Layer 6 of a small transformer language model trained on English Wikipedia (10 layers, counted from 0, width 96).
In attention head 1, each number of a token's query is one row of weights dot the token's vector x. The head spreads its attention over the tokens so far by the softmax of query dot key.

Query weights of the head. A number n stands for (n - 500) times 0.0015.
q0: 476,609,770,632,461,523,521,528,578,521,619,558,624,477,618,506,459,478,513,435,376,343,598,454,537,573,562,749,715,412,491,476,566,510,669,418,445,532,481,266,498,619,514,356,565,662,473,600,361,501,432,318,427,580,480,715,565,566,412,488,488,586,544,500,748,393,515,593,484,522,338,617,328,484,375,408,440,490,569,524,470,429,685,391,372,497,445,529,588,403,539,670,427,611,410,380
q1: 458,477,588,428,424,607,534,513,507,471,482,609,363,474,592,464,524,619,556,423,506,552,589,448,497,549,612,490,388,511,564,504,489,521,567,521,506,575,544,462,484,450,493,416,566,501,597,462,551,620,527,441,292,470,421,398,500,512,504,382,506,516,373,541,369,528,374,449,528,593,619,557,515,472,475,455,462,566,562,454,547,485,584,536,555,435,532,606,416,540,490,357,494,641,507,521
q2: 417,400,309,400,598,469,482,342,463,349,452,522,375,439,386,549,553,557,488,587,670,654,500,574,409,514,478,366,452,592,505,543,506,503,326,658,554,396,604,592,612,465,406,528,566,321,505,458,577,448,596,681,486,464,505,297,381,431,533,500,459,329,513,587,327,589,548,309,554,584,632,466,559,508,546,527,551,576,554,564,527,569,350,596,611,529,543,457,585,622,500,416,563,450,539,430
q3: 523,525,316,546,519,465,446,547,569,522,424,362,474,425,426,358,447,401,424,521,569,473,465,630,453,459,444,317,460,463,574,573,590,373,400,497,459,432,481,569,521,478,524,551,349,453,505,494,446,457,532,702,665,504,532,431,542,433,445,414,516,544,589,574,456,567,546,548,520,551,575,356,599,500,496,474,514,491,428,465,555,435,462,531,554,487,535,581,541,521,608,505,566,424,506,579
q4: 467,615,563,571,381,535,591,474,547,570,523,400,528,623,528,504,369,340,459,497,462,417,564,528,534,418,494,356,585,485,472,526,619,481,491,511,573,535,523,516,361,459,552,402,520,457,479,557,460,464,516,568,553,526,617,637,534,447,413,479,506,658,569,632,543,486,489,608,475,486,441,325,528,487,479,491,476,463,429,435,562,461,554,516,486,455,546,325,497,406,503,637,548,449,395,594
q5: 649,513,684,540,404,553,640,523,593,528,499,539,591,429,669,340,478,536,547,391,254,348,585,373,457,486,660,572,724,459,379,492,435,584,687,391,393,557,375,393,268,470,533,605,540,663,375,601,441,509,447,266,350,621,456,604,585,647,445,479,384,684,311,308,583,478,496,472,523,533,611,617,487,502,422,445,512,489,584,498,458,544,647,454,442,423,397,452,374,371,516,416,413,524,407,377
q6: 505,384,355,342,614,560,436,491,503,376,493,605,468,454,639,505,407,675,538,584,561,618,522,399,545,642,286,391,410,598,499,318,447,499,397,570,628,449,554,649,655,570,456,580,478,396,467,444,542,551,406,463,561,438,295,423,426,443,619,542,488,292,574,415,379,571,468,392,561,397,531,594,428,558,380,504,448,661,518,586,487,563,347,531,600,401,561,582,557,528,599,397,537,443,504,648
q7: 519,616,682,560,435,585,565,530,406,589,471,479,519,434,567,449,477,336,437,473,466,476,498,607,502,490,429,491,444,446,509,605,541,568,577,524,511,587,509,551,502,423,589,414,529,555,433,426,374,452,496,463,580,545,380,587,691,466,563,460,455,585,510,451,641,437,377,604,488,542,333,487,519,499,333,295,480,406,505,398,451,296,520,389,467,473,559,492,525,375,519,462,518,490,474,473
q8: 326,288,215,368,547,553,334,454,548,429,441,613,451,560,397,536,400,660,555,628,596,484,570,465,600,477,430,428,604,569,621,370,607,343,457,637,589,298,420,654,490,554,439,448,591,309,515,379,328,402,516,735,604,408,606,390,392,297,579,543,404,432,491,682,290,593,597,356,495,423,619,600,504,630,481,586,450,771,600,463,502,559,350,474,591,606,449,518,555,552,534,400,401,497,426,602
q9: 490,624,570,560,488,547,530,420,373,443,445,344,562,615,275,521,581,371,363,484,515,533,547,546,571,479,517,503,378,561,471,560,507,495,359,522,516,468,507,676,456,328,507,322,429,418,580,476,495,506,528,606,584,419,554,553,370,444,528,337,458,489,617,590,463,426,386,499,393,469,408,358,569,567,540,493,481,416,470,527,538,408,580,563,483,531,531,380,575,393,442,462,503,483,510,435
q10: 562,538,755,485,464,714,606,302,483,525,460,578,442,328,511,522,338,436,621,501,600,449,379,637,497,491,458,579,619,302,340,657,280,540,642,383,544,567,677,392,437,465,596,474,589,854,775,492,553,363,505,391,350,502,382,463,509,492,318,530,406,387,512,536,518,528,428,472,442,584,169,436,489,462,556,512,494,411,444,477,355,326,530,566,559,476,580,482,495,468,451,684,561,364,536,329
q11: 539,572,606,679,549,747,370,778,300,523,536,630,706,302,533,546,445,536,429,460,396,465,748,462,458,627,442,651,434,462,528,530,507,442,597,445,407,487,464,487,527,625,392,375,492,672,531,638,490,449,453,458,428,480,349,665,518,486,609,488,616,617,518,652,582,435,593,523,353,437,547,633,383,440,386,464,434,491,472,533,447,457,568,461,463,528,483,472,547,491,561,526,386,392,522,607
q12: 546,481,595,422,547,551,525,442,524,486,507,552,378,453,439,508,537,547,544,418,546,477,470,553,489,498,573,497,597,447,519,473,431,501,539,580,623,500,611,460,491,511,552,451,425,539,542,507,534,442,434,411,457,522,399,445,508,473,452,515,591,418,562,529,512,481,466,507,456,482,497,387,540,437,571,521,452,485,495,439,539,439,484,588,460,526,486,486,497,523,480,564,560,501,573,416
q13: 559,830,975,479,717,393,869,530,553,694,420,192,406,421,377,430,853,296,437,404,416,574,459,711,601,400,714,456,391,238,275,832,474,635,648,465,518,456,312,506,272,269,732,407,120,676,586,492,381,352,313,398,686,740,509,659,618,404,335,515,605,706,506,321,706,144,252,687,446,723,428,181,534,263,591,425,414,318,208,313,815,372,670,333,387,550,441,748,343,232,620,587,526,388,413,304
q14: 709,407,657,357,513,539,508,419,394,537,388,564,728,342,555,401,593,607,279,570,509,487,581,646,507,700,495,478,511,515,582,626,601,384,354,464,561,343,618,601,509,342,591,656,489,460,427,484,490,446,528,453,415,396,329,402,467,493,513,507,418,618,590,491,374,647,617,418,576,529,535,411,577,524,380,372,594,572,598,584,475,731,396,399,778,512,512,699,290,544,624,212,545,413,416,449
q15: 622,596,686,518,437,601,459,296,469,511,480,360,485,482,530,500,581,600,483,638,568,668,495,454,482,613,579,579,405,523,343,555,482,519,452,455,490,460,536,514,436,556,349,573,429,351,465,597,536,540,557,384,595,678,408,420,684,394,416,522,430,614,564,598,440,366,520,544,564,356,626,556,434,574,558,451,553,675,471,593,690,502,384,566,668,476,536,543,450,499,776,700,530,542,383,514
q16: 751,549,549,383,402,462,605,365,577,400,345,410,527,353,379,467,485,677,451,469,540,460,341,724,474,429,439,430,440,505,502,479,487,467,456,646,475,580,446,542,370,600,421,432,362,222,646,519,603,543,559,526,478,520,451,315,598,552,386,533,579,391,576,679,419,481,560,510,362,436,624,428,515,353,596,638,492,706,619,491,649,666,297,502,629,584,498,466,331,471,777,672,632,634,325,433
q17: 281,567,458,541,422,320,688,493,455,467,550,481,534,606,509,521,604,579,563,379,760,380,602,296,652,689,558,604,373,544,735,463,472,594,506,463,437,656,428,369,542,383,518,599,503,463,348,445,391,593,579,741,478,425,498,496,431,586,495,351,534,399,394,513,715,509,525,589,521,477,459,457,561,677,570,415,586,422,599,585,675,331,563,554,377,573,725,477,692,575,298,641,575,598,485,460
q18: 390,546,655,578,466,469,452,740,500,475,668,416,617,312,501,575,515,581,512,707,503,463,463,423,546,498,471,544,498,486,554,452,413,565,408,484,632,653,536,672,565,411,467,629,583,406,568,544,559,432,433,504,448,528,626,359,520,461,592,451,635,381,394,343,488,475,672,469,381,606,545,607,618,371,658,534,371,479,435,220,327,553,596,452,434,453,462,678,445,478,506,243,355,760,469,572
q19: 515,389,419,419,511,408,493,343,440,613,405,429,535,457,290,478,437,945,382,451,486,398,476,644,536,290,318,430,641,380,486,502,576,405,437,430,695,436,483,429,553,467,422,385,526,337,465,589,511,546,561,596,660,466,426,362,589,419,408,514,550,618,497,541,378,633,570,420,434,469,303,503,636,574,631,425,455,489,454,346,473,569,393,553,649,430,354,488,472,682,577,448,543,447,688,405
q20: 531,569,537,350,413,499,540,381,599,412,431,600,288,278,425,522,671,578,416,696,474,638,402,447,393,456,645,342,585,589,549,429,581,552,453,412,521,550,569,565,430,474,449,536,546,382,643,407,586,601,488,485,389,315,569,423,603,450,396,553,455,446,447,604,388,539,644,639,434,581,472,526,613,461,639,663,484,561,577,427,756,246,574,567,663,479,551,731,490,388,482,632,603,465,491,450
q21: 514,708,547,435,358,512,480,540,380,579,536,485,646,398,570,506,506,597,503,592,301,521,571,474,524,446,268,632,519,549,320,711,506,517,465,513,439,341,554,533,361,509,445,371,579,300,501,588,475,506,656,619,557,459,402,464,606,591,444,685,544,606,673,528,433,683,459,537,640,399,448,574,315,622,402,618,489,549,437,556,620,499,439,380,533,558,199,395,505,435,614,528,313,486,427,417
q22: 653,595,286,503,498,397,586,460,508,373,393,531,575,558,606,502,470,605,504,624,648,244,722,488,568,505,401,457,706,419,287,524,518,489,454,427,409,432,421,523,585,441,408,743,457,685,644,574,627,456,712,329,518,533,272,505,441,331,451,541,419,766,682,552,460,538,371,403,492,367,655,674,514,508,474,570,554,620,501,517,504,623,503,364,516,622,521,532,469,503,636,472,353,354,402,483
q23: 325,394,593,585,331,464,407,327,450,510,392,529,497,448,403,662,572,598,596,566,594,445,487,545,435,351,442,469,619,479,452,328,508,551,512,595,693,274,519,467,512,545,480,569,535,552,460,446,449,563,368,522,737,409,538,581,461,481,460,310,504,465,550,581,449,493,424,813,418,471,389,673,429,718,578,369,459,504,547,424,499,316,555,713,376,376,620,599,483,383,392,612,585,605,590,476
q24: 569,611,515,471,475,533,555,302,434,541,460,599,608,462,618,499,547,390,278,519,348,491,505,509,610,509,404,508,544,411,477,588,484,541,462,365,470,628,628,430,534,531,453,406,546,432,234,642,377,617,586,583,479,499,621,399,621,426,365,571,343,574,489,531,476,420,458,594,394,632,307,446,389,676,468,341,441,498,428,498,426,437,461,501,584,488,433,366,564,599,746,512,498,477,552,467
q25: 492,623,544,385,400,348,396,526,408,558,475,574,533,522,276,517,519,273,482,505,411,535,694,576,541,491,565,379,547,554,476,312,542,490,564,631,604,568,598,492,490,315,488,544,423,461,573,462,591,442,516,383,650,404,685,552,558,376,551,610,692,636,536,761,586,426,529,602,636,475,358,446,439,635,693,409,492,485,364,397,469,478,502,354,502,485,523,436,588,360,500,566,384,503,495,570
q26: 338,605,495,631,564,553,591,803,407,615,352,483,653,326,573,489,472,564,493,388,596,211,486,604,317,666,472,554,581,687,540,469,398,462,580,678,328,418,489,315,488,467,625,442,565,618,509,493,503,463,424,271,641,560,466,425,478,600,471,651,517,422,542,468,525,313,678,399,525,467,514,609,564,553,427,505,455,479,690,698,450,430,536,351,624,644,475,446,553,410,341,358,413,549,513,379
q27: 549,542,659,385,293,576,486,358,439,493,368,602,461,448,213,472,672,445,447,505,614,388,427,776,456,416,484,406,353,428,340,377,774,508,496,414,454,343,511,403,332,544,543,662,521,292,448,430,457,516,502,509,499,439,441,326,525,477,502,602,743,440,559,578,438,500,387,504,665,538,588,531,374,444,571,571,736,529,315,512,586,529,324,411,594,322,679,453,558,433,591,580,616,499,328,679
q28: 522,530,629,406,401,268,415,399,395,412,400,588,474,709,621,417,478,570,369,619,439,649,450,650,519,385,539,507,515,482,458,419,672,549,381,533,605,247,577,604,343,457,561,549,402,378,444,403,459,485,530,350,323,685,418,389,619,569,324,533,479,396,429,536,495,364,477,423,618,458,495,443,536,458,407,374,595,523,270,474,525,709,516,614,598,567,472,454,383,638,761,608,496,578,530,400
q29: 530,471,537,375,504,579,599,646,571,550,425,611,415,491,659,433,576,447,421,471,393,621,567,376,554,569,433,695,663,596,331,477,550,576,603,438,344,439,391,609,312,499,451,718,419,308,387,532,449,533,534,310,264,582,485,735,653,488,708,494,426,525,524,350,492,405,480,389,647,461,559,809,545,462,381,548,550,725,583,574,615,586,550,361,643,369,582,542,538,555,782,699,517,449,409,606
q30: 581,367,522,419,369,503,502,521,602,434,447,707,471,631,576,476,440,535,493,560,460,213,430,388,655,615,515,628,691,415,350,563,474,568,560,330,511,414,510,381,523,619,429,658,466,570,340,543,438,577,375,416,403,571,367,807,467,581,431,518,407,538,540,653,631,587,473,308,701,377,414,622,483,260,429,300,700,454,627,496,514,429,537,603,480,492,554,420,533,450,437,593,495,410,319,503
q31: 488,449,453,489,528,492,626,466,478,513,379,629,492,693,457,567,696,515,424,438,479,374,546,582,545,545,544,396,313,574,578,455,522,495,453,699,554,392,509,469,667,250,321,393,582,616,415,469,499,540,514,708,534,680,559,476,451,576,671,403,588,449,392,468,513,461,577,464,564,592,305,442,618,513,395,679,550,455,438,469,578,524,300,429,671,492,559,547,651,634,392,480,505,479,493,464

Each question shows a short text with each token's key, already scaled and adjusted for position as the last token sees it. A number n stands for (n - 500) times 0.004.

Then comes the last token's vector x. A number n stands for (n - 500) times 0.0099.

0 " number": 481,478,520,449,520,535,493,518,452,541,633,333,618,564,457,551,516,572,443,575,582,504,462,596,532,556,435,579,475,442,490,583
1 ":": 524,483,511,482,534,523,447,576,444,631,566,353,709,580,478,590,505,539,478,507,513,569,513,521,551,515,499,502,472,478,447,567
2 " ": 467,454,503,531,530,552,542,572,476,636,579,364,834,502,520,485,477,500,535,454,563,532,470,496,493,520,517,500,536,445,415,494
3 "6": 520,476,446,497,507,530,522,577,423,648,596,519,751,522,529,488,521,495,593,447,554,442,498,516,401,525,463,514,503,441,486,499
4 "57": 566,494,470,483,513,485,543,565,433,627,622,545,663,532,551,482,543,479,571,440,530,482,488,541,363,560,497,544,508,461,497,489
5 "26": 524,551,492,474,539,482,525,567,435,620,625,515,641,532,523,499,538,547,521,479,542,499,534,576,379,600,493,535,477,465,497,472
6 "2": 468,525,514,485,541,478,510,557,419,581,629,476,618,552,546,522,536,582,529,485,549,483,533,566,418,590,465,517,476,456,466,500
x: 503,511,615,528,485,435,525,541,598,530,487,385,589,534,378,459,698,446,461,505,556,427,375,538,512,406,495,444,458,503,500,576,526,470,616,424,512,483,313,558,493,425,550,549,385,462,467,378,465,456,451,579,558,534,467,517,514,517,486,445,469,517,581,547,427,547,547,422,504,579,433,471,457,535,599,443,529,474,510,462,567,456,514,402,465,615,466,506,501,446,473,518,624,523,478,634
Which two tokens does the last token look at most, in order? 0 " number", 1 ":"

0 "6": 503,531,499,509,492,487,518,559,430,583,619,479,637,547,531,502,496,550,521,512,520,469,523,588,446,582,427,575,474,451,487,585
1 ".": 537,530,543,531,559,516,430,616,430,665,575,383,768,588,480,555,517,530,498,532,504,541,480,579,525,518,496,526,463,486,451,566
2 "1": 508,496,486,519,495,492,516,551,425,640,606,460,727,531,511,521,534,477,565,514,554,477,571,589,412,563,388,527,416,462,436,487
3 " |": 477,520,490,525,535,535,428,569,429,639,557,389,753,577,505,583,548,530,497,551,519,557,494,523,546,526,484,521,472,463,445,580
4 " +": 532,532,449,480,501,550,512,583,431,648,577,438,855,511,531,464,457,506,503,519,550,442,546,478,476,464,432,411,443,448,494,583
5 "6": 582,520,444,443,480,522,524,581,420,615,588,544,751,484,529,423,461,495,624,489,498,431,529,524,418,473,459,498,427,412,523,536
6 ".": 536,565,447,450,494,553,476,588,431,594,570,472,816,493,517,424,470,536,595,540,519,507,451,535,478,485,490,470,400,434,503,528
x: 586,555,502,488,560,503,440,493,563,670,465,431,451,478,337,472,562,458,440,512,599,527,565,519,475,370,465,567,513,415,477,506,554,420,468,477,446,566,362,462,502,479,376,495,453,643,624,555,532,490,549,483,578,526,461,479,468,383,513,450,586,535,475,406,535,414,543,488,406,430,464,580,495,535,578,511,480,478,517,358,573,470,529,565,463,566,506,528,415,148,489,513,479,485,388,473
Which two tokens does the last token look at most, in order? 2 "1", 1 "."

0 ".": 549,482,549,514,566,503,438,626,438,677,573,372,772,592,476,562,525,527,489,523,510,544,486,564,522,504,503,511,469,494,451,566
1 "8": 506,493,489,521,497,498,514,554,429,640,602,480,741,522,520,530,555,464,548,516,555,491,575,532,429,550,444,515,442,476,488,518
2 " |\n": 502,520,498,556,578,514,408,603,485,714,570,417,772,573,468,578,533,505,477,499,500,579,536,531,523,543,488,557,516,474,486,556
3 "|": 443,506,463,541,563,524,407,611,431,690,561,364,800,569,524,600,551,499,486,552,505,591,546,494,568,507,503,517,532,504,486,576
4 " ": 540,435,439,530,538,493,500,645,508,677,578,357,877,458,570,581,525,487,501,496,542,582,560,430,576,498,481,512,599,563,463,500
5 " |": 530,453,430,459,542,499,452,605,438,646,581,442,856,487,583,631,579,497,504,555,509,605,530,407,587,459,448,521,583,537,517,546
6 " Independent": 558,530,416,456,543,524,530,607,401,640,673,428,739,519,536,561,620,501,424,476,586,562,551,449,484,436,436,586,504,557,577,584
x: 645,622,630,473,507,410,504,535,482,428,521,402,591,568,474,507,598,509,494,546,514,557,454,445,589,530,490,515,493,482,481,535,527,503,368,499,543,448,148,420,431,483,482,614,511,477,508,529,461,380,401,565,433,490,542,528,512,468,394,484,546,531,445,571,507,514,421,580,474,446,614,402,545,457,535,462,513,487,504,525,628,451,578,460,506,577,543,508,398,335,489,495,475,444,361,404
Which token does the last token look at most? 2 " |\n"

0 "ral": 529,541,515,503,491,514,527,524,443,523,642,418,612,543,479,504,473,554,522,477,514,519,481,553,481,552,428,582,548,498,538,534
1 "s": 463,512,494,484,512,455,483,527,452,590,635,435,625,553,484,564,496,563,509,465,513,505,522,565,507,578,451,580,530,477,545,514
2 " in": 447,533,477,558,562,529,443,627,435,673,546,379,792,575,505,547,506,534,499,493,495,544,510,511,535,482,484,507,515,513,488,550
3 " the": 457,494,462,535,553,559,441,602,442,655,556,357,757,584,479,558,514,483,471,503,494,536,503,496,504,527,493,508,537,539,474,616
4 " U": 564,399,385,531,560,569,509,644,423,624,511,413,776,496,520,470,471,581,560,473,484,518,437,488,532,484,487,527,543,594,530,559
5 ".S": 646,520,398,454,584,591,481,665,429,705,535,410,764,488,536,493,444,551,471,380,508,502,519,503,491,559,500,548,502,566,514,614
6 ".": 560,525,426,492,517,554,509,605,401,566,566,378,698,517,547,512,480,559,520,490,520,536,459,521,517,551,449,574,508,504,499,570
x: 596,467,609,606,484,446,482,530,492,556,396,442,455,464,405,476,602,565,433,549,629,530,520,487,421,353,449,481,451,495,479,485,532,471,558,560,489,584,349,517,455,442,399,550,487,440,470,529,420,526,368,484,566,480,524,504,608,409,527,517,491,473,533,448,621,505,470,500,451,415,431,421,522,532,598,370,467,511,538,426,617,504,426,569,463,540,488,519,482,202,562,518,461,481,373,550
Which two tokens does the last token look at most, in order? 3 " the", 2 " in"

0 ":": 536,494,530,510,564,502,452,620,439,675,569,386,774,575,479,561,495,534,515,497,513,552,517,530,536,526,501,522,488,471,445,580
1 " ": 462,547,537,549,573,516,534,629,471,673,557,397,863,493,537,475,458,515,547,473,554,517,494,493,508,535,514,498,547,450,410,528
2 "6": 463,489,451,532,532,501,514,617,416,689,592,558,799,524,546,475,518,474,596,461,544,435,525,513,410,523,459,526,510,414,476,523
3 ",": 493,453,422,541,569,535,479,634,427,658,590,481,842,540,537,516,496,499,520,494,504,543,466,541,482,517,482,549,545,489,554,591
4 "000": 516,504,470,520,546,502,515,603,390,647,627,508,745,562,518,526,560,497,507,468,534,487,534,537,380,584,481,540,481,412,511,567
5 " n": 592,507,437,506,527,535,497,584,456,621,557,430,707,530,509,525,460,507,529,475,515,620,470,560,499,516,436,536,502,462,493,573
6 "aut": 562,582,393,484,538,565,488,635,416,637,610,501,766,515,571,522,444,571,517,475,530,498,502,574,435,576,483,609,530,476,574,500
x: 611,498,681,460,412,435,567,547,536,444,486,365,508,417,488,613,570,468,574,529,381,443,466,506,577,517,465,446,561,527,559,601,461,547,630,432,465,493,294,518,570,550,417,519,515,416,501,511,427,320,323,454,643,508,512,496,481,435,463,518,466,657,443,443,544,529,583,495,450,629,462,571,629,451,522,498,519,437,518,506,516,480,545,448,443,639,500,417,400,492,573,530,477,529,621,484
Which token does the last token look at most? 3 ","

0 " ": 487,552,551,512,566,499,544,594,470,630,590,371,844,511,509,511,476,507,554,497,550,549,439,521,546,559,488,547,575,444,410,534
1 " |": 529,521,509,526,550,518,439,602,441,660,557,387,768,578,510,579,543,519,486,531,509,561,486,489,551,489,507,509,503,476,452,594
2 " Democratic": 415,496,492,605,587,559,572,617,411,673,663,367,777,554,487,492,557,567,484,468,634,511,452,555,440,496,468,583,442,463,512,606
3 " |": 468,478,472,525,561,552,476,582,427,656,582,392,807,556,534,546,532,588,498,515,568,552,462,532,518,510,513,519,456,431,467,597
4 " F": 642,396,429,489,577,566,508,644,436,668,562,438,789,490,526,482,444,618,515,489,503,511,560,565,472,502,494,436,441,470,526,586
5 "a": 617,458,405,473,586,568,498,656,420,644,609,444,815,525,484,515,452,603,510,474,519,549,536,482,494,546,464,495,483,566,499,576
6 "ith": 587,551,436,457,519,533,508,587,415,595,591,438,731,507,513,514,495,583,428,426,471,567,525,448,458,537,476,539,465,479,550,507
x: 522,548,561,605,561,388,685,499,519,585,486,463,547,449,445,397,570,491,575,575,469,421,468,430,617,468,513,457,568,563,502,618,484,549,535,436,494,430,244,560,502,541,561,443,428,478,535,388,522,394,379,556,571,529,517,652,577,496,500,499,521,522,553,368,506,463,382,492,467,468,519,371,656,468,463,537,512,489,444,576,504,525,533,556,501,551,448,588,428,594,614,455,571,434,492,459
Which two tokens does the last token look at most, in order? 1 " |", 5 "a"

0 " ": 487,552,551,512,566,499,544,594,470,630,590,371,844,511,509,511,476,507,554,497,550,549,439,521,546,559,488,547,575,444,410,534
1 "11": 467,535,509,534,524,472,542,598,437,617,617,526,724,530,523,495,524,453,597,482,528,460,493,534,440,557,462,591,520,422,464,526
2 ",": 484,525,488,543,551,516,443,613,436,664,561,428,788,575,514,561,512,486,494,506,481,555,487,520,520,501,501,517,537,490,491,590
3 "0": 489,483,465,514,529,514,498,580,426,680,606,513,806,513,502,485,492,478,572,484,526,491,568,557,398,527,451,484,450,413,467,540
4 "60": 537,479,490,509,538,474,541,593,423,618,629,535,686,537,529,466,500,511,519,491,526,469,571,571,344,575,460,539,444,414,507,533
5 " |": 512,496,473,497,522,546,440,564,418,611,558,419,763,561,538,549,533,565,529,542,513,538,468,508,529,542,475,526,484,436,448,578
6 " ": 460,583,472,496,478,535,540,571,482,578,555,414,802,477,503,456,452,535,528,477,515,466,475,538,472,549,534,457,512,422,437,498
x: 415,438,686,498,556,568,507,454,569,507,482,433,338,477,400,438,385,443,454,554,506,551,448,577,499,460,521,512,467,518,484,622,529,449,572,474,559,492,376,564,468,526,662,514,418,512,541,402,494,452,404,465,559,542,409,560,490,388,404,440,494,434,584,492,435,421,467,516,545,536,463,394,537,415,555,434,528,566,539,444,461,448,553,426,542,636,458,528,441,451,363,492,505,522,522,368
Which token does the last token look at most, and with what share of its attention? 2 ",", with about 30%

0 "5": 505,520,499,507,483,489,522,542,428,554,624,469,600,546,515,487,499,543,531,496,508,458,524,589,436,586,437,562,469,465,476,569
1 "13": 488,517,514,514,485,472,539,543,440,575,613,519,614,533,492,487,511,495,535,493,500,473,509,560,404,580,448,559,447,459,468,520
2 " |": 494,533,508,524,537,523,432,583,432,642,553,383,729,587,509,581,547,527,486,532,507,550,498,510,546,505,510,518,492,475,449,588
3 " ": 531,452,486,538,501,539,553,565,479,602,553,405,824,489,507,474,477,504,524,481,551,477,452,544,468,512,538,463,512,447,421,458
4 "55": 534,464,447,523,527,518,550,626,434,656,581,573,793,527,495,441,536,431,566,451,535,399,467,515,343,500,467,505,512,454,492,479
5 ".": 554,521,445,480,525,545,479,610,422,632,591,481,842,507,538,465,512,543,559,525,558,504,435,576,466,509,502,511,445,453,481,522
6 "7": 509,555,458,466,528,539,516,588,417,638,600,494,732,510,516,493,522,503,575,498,544,497,568,607,392,628,463,578,419,426,491,498
x: 507,461,619,486,386,457,400,483,544,533,475,378,552,517,356,482,628,418,381,470,556,511,479,540,526,458,493,562,521,405,416,664,472,448,665,385,487,394,317,547,527,436,449,523,338,551,533,391,417,348,477,588,539,540,509,542,547,564,474,492,588,526,499,590,484,529,551,470,521,541,432,482,512,512,605,464,526,499,541,394,532,554,550,480,428,623,576,486,511,440,471,575,472,544,532,569
Which token does the last token look at most? 2 " |"

0 "ated": 542,504,518,513,546,482,488,584,449,621,592,377,735,565,475,558,534,548,472,489,533,544,494,549,502,509,404,542,548,494,529,569
1 " in": 502,560,506,558,567,514,449,632,442,682,549,370,796,578,496,561,516,534,490,488,501,552,510,513,542,482,484,515,520,523,486,554
2 " l": 394,467,514,567,599,553,497,615,489,642,504,466,786,515,495,552,473,504,535,452,452,576,481,567,535,558,542,551,576,500,492,491
3 "it": 457,396,445,546,534,581,500,572,469,609,545,442,779,473,535,481,420,551,509,471,484,476,419,508,509,530,430,525,516,514,551,540
4 "urg": 512,378,444,585,560,539,512,580,423,586,579,433,666,547,490,508,428,597,521,439,570,529,507,572,486,590,438,532,499,493,531,518
5 "ical": 557,486,460,511,527,559,505,579,438,550,634,365,670,554,496,534,471,582,535,414,526,484,505,503,476,539,466,545,500,506,519,554
6 " sem": 539,558,406,483,527,573,502,604,442,591,576,439,740,520,509,517,490,487,560,525,530,540,452,546,499,567,499,536,581,448,502,519
x: 561,632,620,438,439,508,657,526,483,458,463,375,480,462,510,612,571,516,464,489,422,536,493,466,429,453,540,459,498,507,435,567,463,406,551,431,494,480,426,420,400,591,376,494,389,397,432,502,501,392,351,496,550,453,507,526,522,417,523,456,479,519,473,274,494,601,508,591,544,552,479,432,532,448,524,530,397,586,449,472,473,452,477,503,531,523,560,371,379,569,483,484,515,549,497,467
Which token does the last token look at most, and with what share of its attention? 1 " in", with about 50%

0 " with": 543,522,524,520,565,493,467,624,441,661,571,379,735,576,475,551,506,537,496,492,503,553,510,518,503,516,494,505,525,504,480,578
1 " the": 512,538,501,550,572,534,456,608,457,659,556,350,747,583,473,559,511,482,464,498,496,539,506,493,499,531,491,507,534,546,473,620
2 " Chicago": 440,524,499,562,583,538,511,584,399,637,629,360,669,584,484,548,494,521,453,443,546,557,494,509,462,575,482,605,485,582,473,635
3 " Sy": 464,424,468,545,576,542,496,576,413,635,554,333,712,538,466,518,476,576,513,456,529,581,531,483,515,584,440,522,496,528,480,520
4 "m": 537,429,438,522,571,537,499,564,462,665,530,447,793,502,474,560,500,527,433,479,482,519,532,503,536,571,434,542,490,510,554,490
5 "ph": 579,482,402,488,546,579,494,594,471,640,530,472,808,495,550,526,530,450,449,454,488,499,547,475,473,588,527,477,536,506,582,459
6 "ony": 539,538,474,476,513,510,492,516,444,574,594,413,696,544,523,550,544,530,453,455,506,568,494,483,516,604,472,579,527,518,560,546
x: 486,512,576,656,661,406,535,456,558,494,554,430,540,450,506,352,639,416,412,504,514,523,459,528,498,516,526,465,553,544,381,481,485,560,436,420,539,525,196,571,439,505,518,458,483,397,517,408,421,434,424,558,493,528,455,488,706,652,516,490,450,545,450,485,550,528,438,556,504,446,466,385,620,518,544,477,536,386,527,396,594,521,522,522,480,507,573,544,375,471,544,499,527,499,386,452
Which token does the last token look at most? 1 " the"

0 " d": 533,610,554,541,580,523,530,570,480,610,558,437,718,521,517,495,424,516,520,489,485,561,466,586,512,546,467,565,497,449,467,542
1 "ire": 488,551,501,544,567,485,480,561,449,600,570,449,668,539,546,508,504,554,551,462,508,498,437,488,558,603,433,553,501,463,471,553
2 "ction": 498,568,530,545,573,511,462,571,439,558,593,377,648,564,475,574,552,544,484,471,533,519,447,532,573,580,447,554,582,481,474,510
3 " of": 459,500,481,538,546,534,431,598,422,642,566,373,736,584,478,574,533,509,491,490,492,534,518,513,524,498,486,515,547,512,493,566
4 " Charles": 526,460,446,543,562,551,480,595,394,639,647,436,722,589,461,539,548,565,487,490,595,532,491,523,457,546,499,543,438,528,521,572
5 " D": 604,537,452,494,525,543,501,586,435,659,557,459,719,512,515,510,420,558,437,457,470,538,514,537,465,481,509,520,515,508,535,540
6 "ut": 577,583,422,462,494,550,501,555,415,590,540,443,735,486,494,455,475,547,544,511,451,503,465,511,457,534,474,540,439,450,556,501
x: 574,516,540,432,501,542,690,549,513,616,362,413,524,462,511,441,605,493,601,479,440,517,482,498,664,521,500,579,547,467,617,516,554,399,598,388,446,456,469,461,493,534,491,429,495,486,487,508,411,350,428,532,593,502,507,539,496,499,441,516,434,575,504,404,507,319,487,450,390,458,433,467,550,446,393,448,516,417,440,407,455,517,367,638,400,647,491,594,500,480,531,498,516,429,518,480
Which token does the last token look at most? 4 " Charles"